Layer 8 of a small transformer language model trained on English Wikipedia (21 layers, counted from 0, width 128).
A neuron adds its activation times its output weights to the MLP's output. To switch it off is to set its activation to zero at one token and run the rest of the model.

Output weights of the MLP neurons that the questions are about. A number n stands for (n - 500) times 0.0015.
n52: 320 479 552 342 435 374 763 402 574 474 504 586 481 496 474 348 609 781 703 570 417 722 448 301 469 615 659 307 745 596 508 567 439 577 339 299 664 294 357 434 382 488 467 449 365 240 559 665 371 448 692 375 581 523 371 788 776 516 591 557 799 728 671 326 485 579 480 733 443 441 576 635 297 486 750 415 621 578 504 522 488 309 511 528 511 300 381 650 363 311 567 559 627 508 380 406 488 396 679 397 611 267 553 356 328 560 508 362 508 545 482 533 545 656 622 420 500 531 522 556 438 525 553 587 696 541 289 314
n70: 578 455 464 456 602 181 460 441 443 593 442 154 366 373 645 420 623 563 633 341 666 504 537 475 592 598 496 327 626 493 547 669 399 638 673 398 635 446 474 734 483 504 474 686 500 680 510 489 299 529 665 653 641 475 431 578 560 574 608 583 696 659 454 431 366 431 199 493 500 572 323 444 573 273 346 667 321 289 511 463 493 414 510 270 548 822 554 665 547 511 550 561 672 330 486 421 515 388 372 518 341 472 331 351 529 431 550 396 452 476 358 492 600 573 696 540 566 422 395 431 581 413 438 583 485 447 417 500
n77: 408 397 557 580 545 553 464 642 612 569 734 695 439 669 409 541 429 355 377 391 447 500 489 438 378 579 399 516 428 600 582 426 559 540 736 521 337 574 613 378 589 393 599 356 237 377 570 366 266 536 634 573 596 517 483 649 378 584 384 520 451 368 605 436 486 754 329 609 569 518 466 565 353 448 534 434 510 415 399 379 507 443 295 532 402 433 631 579 692 324 436 320 204 479 319 671 707 517 490 535 359 599 717 667 374 482 643 739 482 483 517 540 803 346 464 640 538 315 411 493 490 437 571 409 471 481 596 392
n98: 401 496 322 445 413 511 454 460 553 337 381 464 449 481 515 400 406 534 685 266 458 660 289 493 406 597 470 507 522 461 702 374 361 607 652 530 566 695 456 348 604 488 695 675 484 569 439 552 609 230 522 492 234 485 460 410 394 567 546 679 651 570 734 227 583 372 608 547 749 557 603 548 393 249 362 582 756 284 722 571 251 478 648 477 775 413 446 522 442 507 443 603 761 623 526 406 346 418 489 296 492 530 743 504 747 423 549 485 563 408 428 381 216 737 488 562 455 462 679 535 627 473 624 427 496 584 469 543
n181: 343 356 485 473 571 589 579 486 559 462 329 531 507 402 564 482 508 496 374 619 545 519 667 641 581 428 321 527 763 436 579 485 427 439 434 504 636 474 704 508 451 496 461 293 400 296 706 402 555 595 460 618 230 602 329 519 423 423 411 592 575 521 570 500 697 589 560 608 653 559 693 547 684 178 771 510 447 554 526 428 621 609 511 374 514 382 373 366 407 271 433 433 449 325 507 543 573 348 533 485 314 547 608 544 489 699 372 726 439 151 597 469 527 552 374 583 753 357 423 796 250 473 607 560 592 368 594 451
n197: 595 479 403 533 627 544 637 707 401 548 520 667 508 367 236 581 487 527 391 590 528 569 426 554 650 675 484 547 488 342 374 576 517 310 391 559 554 476 595 613 650 647 633 845 781 660 331 473 403 418 757 433 539 339 331 389 681 504 300 462 312 688 575 472 473 665 367 727 744 364 423 426 411 628 270 621 393 496 370 426 484 576 733 320 442 460 304 360 470 453 543 316 332 508 311 451 459 667 626 641 432 523 629 354 436 452 579 584 479 205 545 367 434 688 504 423 279 512 515 254 613 292 366 473 421 726 621 721
n238: 587 441 642 229 445 368 489 408 528 526 645 550 557 465 650 558 474 351 500 221 496 488 336 469 282 480 358 496 752 532 390 452 471 483 362 614 519 223 529 303 616 630 475 409 645 420 462 399 437 529 633 655 535 484 481 455 615 372 592 642 466 408 445 407 414 631 536 409 492 396 512 598 519 259 664 382 703 366 772 455 409 504 255 912 481 182 636 699 709 457 462 476 598 496 453 507 368 484 413 697 344 314 538 236 580 391 520 772 471 657 714 529 152 714 591 516 446 441 616 351 500 511 496 646 728 609 641 516
n287: 333 770 714 434 533 539 537 386 500 693 540 354 308 644 407 375 381 595 549 352 547 551 467 528 472 545 401 454 403 802 653 514 463 793 567 612 348 421 533 662 540 666 534 447 314 425 564 434 575 441 622 539 555 355 355 611 433 596 583 545 508 524 564 496 380 534 551 381 652 378 503 346 566 582 343 391 552 530 525 287 418 585 291 522 448 275 701 451 465 303 366 195 637 468 390 336 470 545 589 706 543 510 485 352 504 286 603 787 593 380 443 773 559 508 434 544 643 582 460 507 475 474 548 634 552 624 410 438
n303: 617 377 349 404 491 714 490 577 387 330 434 409 530 517 523 466 840 605 510 634 646 358 358 540 250 612 630 579 557 525 444 330 619 511 790 514 383 503 335 420 510 635 514 562 302 628 370 517 369 397 537 555 455 490 326 603 651 625 458 407 456 570 630 507 493 390 287 489 453 552 557 544 641 614 493 497 742 402 353 484 414 681 537 396 477 476 556 368 477 418 519 639 741 692 654 466 436 416 449 486 375 470 402 432 514 360 342 566 389 493 513 735 435 515 307 634 564 483 546 307 290 559 454 573 453 547 783 486
n319: 752 674 575 534 440 544 462 433 453 497 548 384 468 543 599 646 402 363 575 410 382 526 530 522 310 568 595 329 385 687 429 441 492 565 488 594 361 245 684 577 517 632 412 320 523 648 673 198 659 526 637 229 344 609 425 796 580 443 563 563 520 592 624 407 453 567 604 584 294 456 635 561 561 436 572 398 645 253 446 407 573 332 457 769 628 339 644 565 332 330 378 666 359 296 525 562 374 400 562 533 485 432 550 587 350 537 281 633 496 553 234 388 641 705 340 508 629 474 559 619 496 606 486 571 515 469 645 496
n364: 496 522 461 432 538 333 535 423 634 326 531 555 487 452 677 234 567 425 639 569 420 721 546 290 676 344 225 497 622 384 461 472 554 637 525 585 500 503 644 423 451 420 739 445 482 448 363 480 540 660 476 638 526 521 597 514 596 640 340 477 656 507 355 416 541 467 475 468 554 681 470 486 368 573 500 428 597 398 414 487 311 798 409 291 467 580 643 537 413 606 481 465 398 353 428 641 446 517 717 398 406 500 656 315 673 338 345 524 475 557 432 253 388 333 432 482 642 538 520 658 558 537 677 637 781 529 528 450
n373: 592 572 427 421 364 621 377 744 572 567 480 597 354 567 574 512 487 583 508 591 407 706 397 410 308 492 428 416 657 635 398 166 295 567 437 496 590 630 433 525 621 826 399 596 492 492 33 508 882 669 496 424 364 456 535 488 560 592 250 631 353 341 276 524 686 407 195 299 592 653 558 622 653 500 583 554 566 508 277 511 564 669 461 351 403 777 273 441 531 326 849 367 618 480 460 504 650 634 492 520 371 512 631 424 472 455 428 605 592 636 481 668 383 608 504 578 359 548 413 443 662 543 473 392 546 542 337 591
n432: 477 504 413 319 651 673 500 348 272 517 612 489 359 369 545 653 596 479 434 436 457 301 500 461 365 500 429 565 524 595 335 601 493 448 647 373 483 670 519 549 497 530 672 550 485 540 676 482 356 445 219 479 437 592 601 485 518 574 475 497 446 424 589 630 571 583 446 489 235 439 497 651 664 457 539 626 572 444 351 644 785 486 311 482 604 629 496 380 394 525 619 342 356 630 411 592 630 689 354 384 464 437 575 528 478 474 251 327 750 541 443 214 593 338 675 434 514 596 503 329 767 739 669 479 575 489 315 419
n456: 500 380 682 465 326 435 443 585 360 465 373 564 537 673 493 667 586 522 593 464 780 672 606 407 432 407 553 618 515 872 481 687 869 417 180 447 493 538 738 480 478 548 731 336 663 446 518 787 585 563 534 496 471 421 482 587 436 540 427 211 398 622 542 589 323 338 515 448 445 397 445 478 459 490 418 370 507 408 639 411 485 398 608 454 507 447 419 167 583 489 377 496 362 596 436 426 804 470 462 485 630 515 532 243 462 392 595 492 638 526 281 600 524 574 713 512 422 534 381 508 597 479 606 280 714 697 322 512
n470: 451 397 615 438 483 647 465 878 384 644 424 346 381 623 536 529 411 652 257 518 428 546 492 662 612 348 515 562 529 657 769 610 315 410 445 723 438 663 618 369 486 548 539 587 653 542 557 437 588 267 297 665 496 798 504 523 362 375 379 558 407 536 496 630 496 500 622 531 343 527 456 456 438 289 485 432 616 567 358 602 451 428 478 519 671 651 318 393 640 489 362 386 159 588 638 560 637 474 699 340 470 478 306 418 530 638 594 436 531 667 667 413 672 767 434 500 272 474 383 343 500 422 471 496 524 285 435 376
n500: 539 445 683 508 364 621 522 492 464 627 585 437 615 508 570 438 414 642 422 523 520 467 451 586 516 472 699 412 336 382 508 657 688 588 740 512 776 504 550 479 681 627 299 388 634 520 496 249 648 500 480 472 447 540 659 500 424 354 621 481 418 581 460 423 437 314 386 479 633 577 694 457 594 566 421 478 566 681 492 545 325 454 304 355 450 524 318 260 811 342 341 544 587 395 591 624 904 563 835 500 278 664 546 492 536 529 512 331 313 396 243 387 487 504 330 430 712 500 674 341 634 489 207 585 517 398 49 426

Each question names a token from some text and the token that comes next. It shows the activations a of the neurons there, in the order above. A number n stands for (n - 500) times 0.18.

Then comes g, the gradient of the next token's log-probability with respect to the MLP's output, scaled to length 1. A neuron's effect is roughly proportional to its activation times (output weights . g). A number n stands for (n - 500) times 0.00076.

"ag", then "ing"
a: 500 500 504 500 604 500 500 500 500 547 500 500 696 500 525 500
g: 548 550 507 263 757 663 650 351 762 505 549 421 594 420 332 642 452 432 437 437 573 490 711 515 176 553 500 503 508 558 523 584 703 534 450 405 430 675 459 592 653 435 539 561 550 707 438 425 326 397 360 496 624 450 409 634 324 303 638 453 648 447 406 340 663 542 325 362 596 635 473 508 360 512 510 289 355 601 292 472 513 476 591 646 526 505 274 473 267 607 505 360 380 526 540 625 609 565 381 496 545 456 526 400 414 366 609 566 581 467 520 560 346 609 613 403 601 563 443 710 537 351 358 609 703 547 514 451
Which neuron, switched off, lowers the next token's probability most? n432

"op", then " of"
a: 503 500 500 500 500 542 500 500 501 563 500 578 500 500 518 500
g: 481 579 664 535 545 617 486 455 538 463 570 543 506 496 307 607 794 307 416 378 404 492 451 601 452 485 492 583 535 583 626 568 585 477 638 277 633 399 483 621 301 386 221 561 550 675 449 347 471 439 667 570 538 347 431 613 330 661 552 622 508 515 519 461 334 228 502 554 533 607 358 281 619 596 335 426 606 438 475 456 574 535 407 399 571 454 542 414 459 485 429 491 292 539 526 570 199 513 472 614 494 611 462 272 383 463 704 801 714 526 468 574 727 758 497 564 571 329 544 602 381 452 441 553 566 355 481 472
Which two neurons, each switched off alone, lower its probability most, in order? n319, n197

"ack", then "ages"
a: 500 549 500 500 500 500 500 500 500 568 500 500 500 510 500 500
g: 616 460 271 649 437 575 455 567 392 459 583 333 479 535 501 470 456 550 495 588 695 392 564 457 397 533 650 632 613 549 316 506 408 384 357 671 397 395 702 802 417 446 267 561 437 488 444 481 509 793 572 505 480 601 614 414 760 629 636 551 500 536 508 658 391 514 420 554 737 253 355 445 569 413 476 341 637 443 363 506 404 567 622 702 259 330 488 506 432 473 461 397 341 424 603 490 621 395 550 640 528 473 521 355 547 572 429 447 218 349 427 703 506 422 622 488 428 450 301 622 480 516 562 520 676 657 568 395
Which neuron, switched off, lowers the next token's probability most? n319

" One", then " L"
a: 500 500 500 536 500 500 500 500 500 500 500 500 500 500 500 500
g: 567 499 460 441 459 570 382 602 510 654 435 425 589 297 453 220 619 409 437 657 703 610 517 547 509 342 499 596 528 437 377 474 586 557 423 530 452 404 447 387 572 535 463 506 504 384 440 478 551 520 300 878 684 334 651 401 767 282 588 564 418 501 661 380 535 628 473 494 568 640 325 542 681 599 636 445 541 543 416 522 266 509 534 508 422 469 314 609 685 343 679 665 324 391 337 353 709 468 534 347 464 613 466 391 592 492 392 448 472 553 434 388 553 582 517 685 438 664 254 577 475 598 527 614 379 325 451 629
Which neuron, switched off, raises the next token's probability most? n98

" and", then " a"
a: 500 500 646 500 500 500 500 500 500 500 500 500 500 500 500 500
g: 483 194 289 607 406 461 262 572 491 373 681 451 527 587 415 485 262 438 658 660 395 690 306 683 355 496 548 502 339 414 617 405 644 365 509 656 457 635 425 619 392 362 410 474 484 372 517 671 434 382 512 520 647 530 617 451 663 552 554 578 483 382 543 506 346 327 491 352 554 717 525 554 603 398 610 544 314 498 413 712 465 582 572 631 609 494 668 512 511 341 406 534 724 495 347 688 483 450 463 705 584 415 511 553 408 377 616 433 622 593 660 533 500 438 587 598 410 461 281 307 472 391 445 584 713 355 555 559
Which neuron, switched off, lowers the next token's probability most? n77

"up", then " sp"
a: 500 500 500 500 500 624 500 500 500 508 500 500 500 500 500 500
g: 360 468 470 657 565 487 432 332 449 547 335 534 480 436 407 342 500 499 663 817 466 628 646 278 534 622 240 447 667 448 547 584 423 525 463 556 542 573 746 566 712 380 501 623 526 486 536 646 332 599 680 423 460 680 339 384 645 426 494 513 174 495 554 320 454 519 622 352 493 400 490 686 509 395 510 506 592 345 522 456 715 570 697 456 416 467 437 474 511 369 579 459 545 365 626 723 233 387 562 380 378 685 423 513 483 506 597 678 517 549 439 548 472 483 255 411 534 550 495 501 521 529 359 650 599 460 272 566
Which neuron, switched off, lowers the next token's probability most? n197

"rent", then " med"
a: 500 507 500 500 500 500 500 500 500 500 500 500 500 500 500 500
g: 277 492 500 496 455 325 608 404 580 499 695 418 324 406 568 456 519 533 731 552 585 738 578 385 367 511 256 753 371 489 610 408 433 472 634 524 461 500 485 425 408 368 623 497 457 509 705 547 364 701 506 470 620 285 395 375 450 557 631 699 371 470 418 607 537 490 627 574 346 413 503 437 475 504 402 738 300 525 447 379 431 446 481 677 464 584 553 544 383 573 461 756 591 221 416 644 398 505 705 405 400 507 514 389 493 493 519 446 724 476 431 637 529 606 520 473 518 383 382 451 781 604 371 692 443 670 378 379
Which neuron, switched off, lowers the next token's probability most? n70

"th", then " period"
a: 500 500 500 500 545 504 500 500 500 500 500 500 500 500 500 500
g: 403 427 331 378 545 535 347 241 505 434 444 466 567 523 525 288 610 494 548 515 367 618 415 510 412 520 480 486 759 573 586 560 344 507 617 583 381 482 596 427 715 675 486 507 553 266 396 377 641 536 497 554 513 448 441 662 510 556 348 656 368 445 450 481 427 572 520 490 660 488 620 664 590 402 489 626 313 468 579 448 373 452 633 483 456 656 405 823 620 386 317 738 585 502 392 770 513 307 582 258 344 574 541 723 412 376 380 466 528 398 568 339 562 375 505 418 731 456 456 623 387 649 617 675 348 545 464 504
Which neuron, switched off, lowers the next token's probability most? n181

"A", then "nd"
a: 500 501 500 500 500 500 500 502 500 509 500 500 500 500 512 500
g: 328 569 723 534 431 520 215 506 582 488 388 455 330 558 401 637 316 421 414 540 411 554 618 543 552 635 613 601 503 625 827 785 643 354 321 697 689 524 405 498 533 706 435 584 429 569 454 759 499 533 381 489 429 397 551 572 488 455 446 631 493 499 335 444 546 400 453 410 518 642 486 511 304 372 646 594 594 359 455 493 335 639 630 442 588 434 490 337 427 692 442 474 304 527 614 344 640 659 527 313 431 556 549 316 620 456 376 493 549 386 534 627 599 465 476 529 406 228 410 499 319 549 687 374 531 467 515 549
Which neuron, switched off, lowers the next token's probability most? n470

"re", then " work"
a: 541 525 500 500 500 500 500 500 500 500 500 500 500 500 500 500
g: 457 702 266 424 574 420 450 533 501 544 333 709 280 516 555 331 362 417 389 711 519 587 451 623 584 506 410 452 562 565 490 561 365 360 494 463 416 416 677 432 596 439 668 575 424 405 513 683 658 432 392 417 434 543 502 617 472 395 269 603 367 438 630 476 420 461 576 653 408 277 527 636 385 343 661 545 458 379 560 480 450 413 469 565 444 210 324 593 642 478 514 659 537 478 423 562 506 492 712 492 322 320 663 583 529 650 450 445 373 669 284 605 615 501 369 535 615 322 578 720 504 618 592 787 683 576 546 462
Which neuron, switched off, lowers the next token's probability most? n52

" U", then "K"
a: 500 500 500 500 502 501 500 500 500 500 500 500 500 538 500 500
g: 649 583 557 583 346 623 400 573 591 488 673 689 405 647 525 534 418 550 490 650 395 474 629 272 640 451 478 490 507 534 314 473 287 409 800 443 554 233 551 476 543 634 406 301 575 425 552 311 422 492 314 548 440 467 443 547 538 250 335 536 603 480 609 476 582 556 598 460 445 466 571 489 621 582 663 553 452 455 520 501 430 382 553 618 170 542 570 534 548 456 460 512 682 367 426 621 498 592 392 646 522 115 582 558 422 638 649 410 669 499 372 358 409 354 591 461 456 618 320 356 609 555 464 562 779 570 472 484
Which neuron, switched off, raises the next token's probability most? n456

" At", then " that"
a: 500 500 500 500 511 508 500 564 500 506 500 500 500 500 500 500
g: 506 595 667 697 589 557 710 621 658 292 624 559 335 443 474 690 511 567 491 384 488 444 490 291 406 672 673 462 525 462 444 453 329 428 534 431 717 398 377 550 708 617 478 387 488 547 412 337 625 620 455 505 376 576 688 350 274 496 410 313 684 590 520 402 333 627 560 437 230 574 719 560 358 459 472 482 761 392 482 464 368 452 674 337 593 528 450 446 594 428 380 523 424 425 722 374 509 527 495 396 504 477 496 558 496 517 320 327 702 565 422 338 525 495 595 679 571 551 536 458 626 556 492 338 476 665 465 291
Which neuron, switched off, raises the next token's probability most? n287

",", then " In"
a: 500 500 607 500 500 500 500 500 500 500 500 500 500 500 500 500
g: 527 709 529 444 561 421 447 510 533 390 473 296 350 482 513 459 718 571 586 659 469 391 501 652 738 583 596 470 505 436 628 388 365 569 493 617 502 310 590 454 485 518 314 763 472 509 797 304 450 423 209 722 581 536 391 654 574 683 311 434 655 496 675 446 318 554 508 460 515 344 150 526 557 496 545 417 520 344 601 521 304 499 749 687 657 403 484 639 584 424 510 334 568 442 378 379 343 518 535 435 373 447 414 462 591 522 399 623 421 499 441 656 552 622 497 612 400 420 435 493 452 404 662 563 545 471 490 448
Which neuron, switched off, raises the next token's probability most? n77

"ra", then "p"
a: 559 500 503 500 500 500 500 504 510 500 502 636 500 540 503 500
g: 456 712 575 454 500 375 364 373 640 417 550 550 558 408 514 514 459 690 434 498 462 606 618 560 607 424 369 590 612 421 401 315 653 528 465 445 364 606 490 425 475 317 449 648 425 294 309 616 437 578 641 355 558 505 383 489 500 485 519 382 487 398 340 541 514 590 470 207 598 387 405 360 458 720 613 265 618 571 590 625 517 532 444 473 535 421 552 565 651 261 603 408 346 634 483 616 546 577 517 471 370 518 817 457 576 648 373 662 460 552 769 569 407 362 516 531 511 658 465 128 582 620 528 642 688 453 537 332
Which neuron, switched off, lowers the next token's probability most? n373

" f", then "e"
a: 500 500 500 500 500 500 500 503 537 500 500 500 500 501 500 500
g: 717 451 316 414 593 612 439 526 519 427 439 353 609 342 439 429 551 494 351 384 530 400 382 390 580 405 396 560 432 556 318 564 470 617 446 252 554 464 571 410 325 603 648 624 378 450 455 432 383 406 506 591 707 332 417 393 543 533 450 761 465 535 692 481 648 432 419 588 364 575 462 477 376 555 701 488 597 514 646 580 563 628 772 607 428 629 310 534 248 629 475 463 510 664 513 380 420 330 450 497 451 462 528 487 570 378 699 459 511 447 635 386 730 710 817 629 722 451 554 425 364 598 361 463 505 394 621 367
Which neuron, switched off, lowers the next token's probability most? n303

"ak", then " Pr"
a: 500 500 500 500 500 500 500 500 500 579 500 500 500 500 500 500
g: 556 554 636 433 658 633 481 550 492 633 396 597 567 482 328 475 553 475 493 543 404 653 522 459 577 623 667 473 421 661 319 628 525 503 441 476 370 494 626 606 647 472 666 578 356 558 513 463 449 499 306 464 613 163 457 525 413 224 555 595 385 404 593 518 531 479 517 579 518 539 495 548 583 635 509 501 529 593 367 405 301 437 251 508 735 564 655 659 567 573 282 450 558 567 476 376 526 426 488 326 317 489 577 407 547 510 396 617 581 543 378 498 733 312 291 572 194 309 482 219 683 750 553 529 486 403 533 638
Which neuron, switched off, lowers the next token's probability most? n319

"ap", then "ists"
a: 516 500 500 500 507 500 500 502 500 500 500 500 500 500 532 500
g: 599 554 462 574 530 379 644 511 574 503 578 690 563 358 699 371 327 519 478 276 523 653 536 463 366 367 463 585 467 406 596 331 551 459 442 472 288 537 450 537 500 265 538 586 678 483 378 660 644 489 484 563 444 405 668 553 336 642 631 583 577 557 388 496 587 388 536 493 592 472 615 687 397 465 556 419 576 448 491 571 391 527 449 396 740 413 282 605 325 781 544 746 331 669 390 519 480 516 497 439 465 269 641 198 332 450 505 523 437 585 369 472 236 479 747 501 494 607 528 562 482 547 410 694 282 560 591 472
Which neuron, switched off, raises the next token's probability most? n470

"n", then "ose"
a: 500 522 500 500 500 500 500 500 505 500 500 500 500 500 500 500
g: 545 424 520 519 640 271 386 521 493 551 457 520 481 340 571 628 601 297 594 490 455 509 437 558 622 428 417 463 298 349 98 664 426 315 489 557 802 535 603 357 361 421 610 626 756 447 471 662 529 586 478 447 445 540 303 724 518 454 405 438 623 487 400 590 569 662 613 488 533 540 540 577 540 347 354 453 546 495 348 452 705 596 616 271 480 455 315 533 401 506 494 390 660 557 669 504 492 542 426 533 274 642 389 596 364 459 407 481 293 448 577 469 525 510 475 560 596 722 682 583 392 668 476 401 664 651 393 549
Which neuron, switched off, lowers the next token's probability most? n70

"te", then " m"
a: 500 500 500 500 500 500 500 578 500 500 500 500 500 500 500 500
g: 377 535 341 448 441 302 426 473 347 572 473 537 436 534 564 394 473 488 523 587 324 532 789 574 676 375 265 517 641 689 368 457 527 649 649 532 640 585 628 418 518 522 407 564 655 414 540 464 365 543 519 470 678 297 506 686 559 532 661 475 591 420 392 511 300 592 456 399 556 587 398 616 610 532 293 582 227 365 496 525 371 523 269 544 546 333 586 675 468 703 611 554 481 549 356 531 397 563 636 567 375 430 395 703 616 337 705 750 474 696 495 578 476 656 579 393 622 488 357 336 358 455 417 425 486 420 340 444
Which neuron, switched off, lowers the next token's probability most? n287

"ield", then " "
a: 500 500 500 500 500 500 500 500 500 582 500 500 500 500 500 559
g: 571 470 503 379 384 565 469 491 501 331 351 561 438 461 367 496 612 526 545 527 330 406 353 392 485 625 540 785 436 444 349 393 578 658 472 788 582 510 489 567 458 514 293 496 454 523 480 504 554 614 538 589 415 571 296 359 457 478 635 543 419 691 448 584 449 762 531 167 506 480 686 498 280 703 591 605 260 575 433 549 606 574 610 346 541 439 314 608 134 535 616 527 461 389 564 472 449 645 403 633 514 429 593 577 323 334 539 368 471 489 493 469 629 498 697 488 509 571 641 375 678 519 428 630 713 542 547 359
Which neuron, switched off, raises the next token's probability most? n500

"art", then " dis"
a: 528 500 500 595 500 500 500 516 500 500 500 500 500 500 524 632
g: 426 579 462 634 564 349 256 338 423 435 281 481 753 499 428 513 632 455 432 512 479 817 374 400 480 643 508 461 481 502 566 521 521 566 487 650 417 382 486 561 701 385 653 531 556 452 614 457 723 350 304 436 387 587 758 523 482 807 390 455 513 524 430 681 479 428 428 477 494 357 678 709 485 352 370 509 578 581 389 503 347 617 610 476 512 486 440 556 761 259 360 447 504 492 632 604 353 349 386 431 421 492 382 556 845 344 604 417 531 378 446 679 410 398 449 568 439 482 563 553 604 529 409 535 510 409 588 568
Which neuron, switched off, lowers the next token's probability most? n98

"y", then " the"
a: 500 500 500 500 505 669 500 547 500 503 500 500 500 500 500 500
g: 407 475 639 676 413 668 523 644 544 680 536 288 388 652 640 592 487 724 371 459 392 558 625 595 385 216 554 549 269 456 546 444 339 515 312 511 494 494 518 486 648 463 596 504 482 586 622 654 656 227 580 266 393 567 442 509 614 456 546 746 426 449 591 503 527 294 460 530 696 449 555 432 557 534 503 426 465 476 499 526 604 464 306 430 436 470 527 307 573 460 598 487 660 549 308 753 578 420 462 634 520 571 465 432 551 489 574 582 471 415 608 459 485 507 188 296 522 281 252 482 660 595 498 607 596 274 541 533
Which neuron, switched off, lowers the next token's probability most? n287

"\n\n", then "In"
a: 500 500 500 500 500 500 500 500 500 500 697 500 572 500 500 500
g: 559 596 300 402 735 318 419 379 343 538 347 456 648 517 590 289 600 602 528 468 277 360 447 320 728 559 484 755 601 557 541 562 466 451 757 270 392 526 853 605 527 574 655 367 565 614 603 399 409 490 558 571 519 355 492 595 440 574 510 532 593 382 640 543 424 504 415 569 588 514 532 414 532 458 597 424 488 398 634 414 503 661 690 386 661 651 344 536 365 314 491 368 588 423 511 659 643 548 266 487 567 469 404 393 678 424 444 451 615 420 555 334 336 426 436 341 393 425 548 467 515 580 699 477 553 607 370 428
Which neuron, switched off, lowers the next token's probability most? n364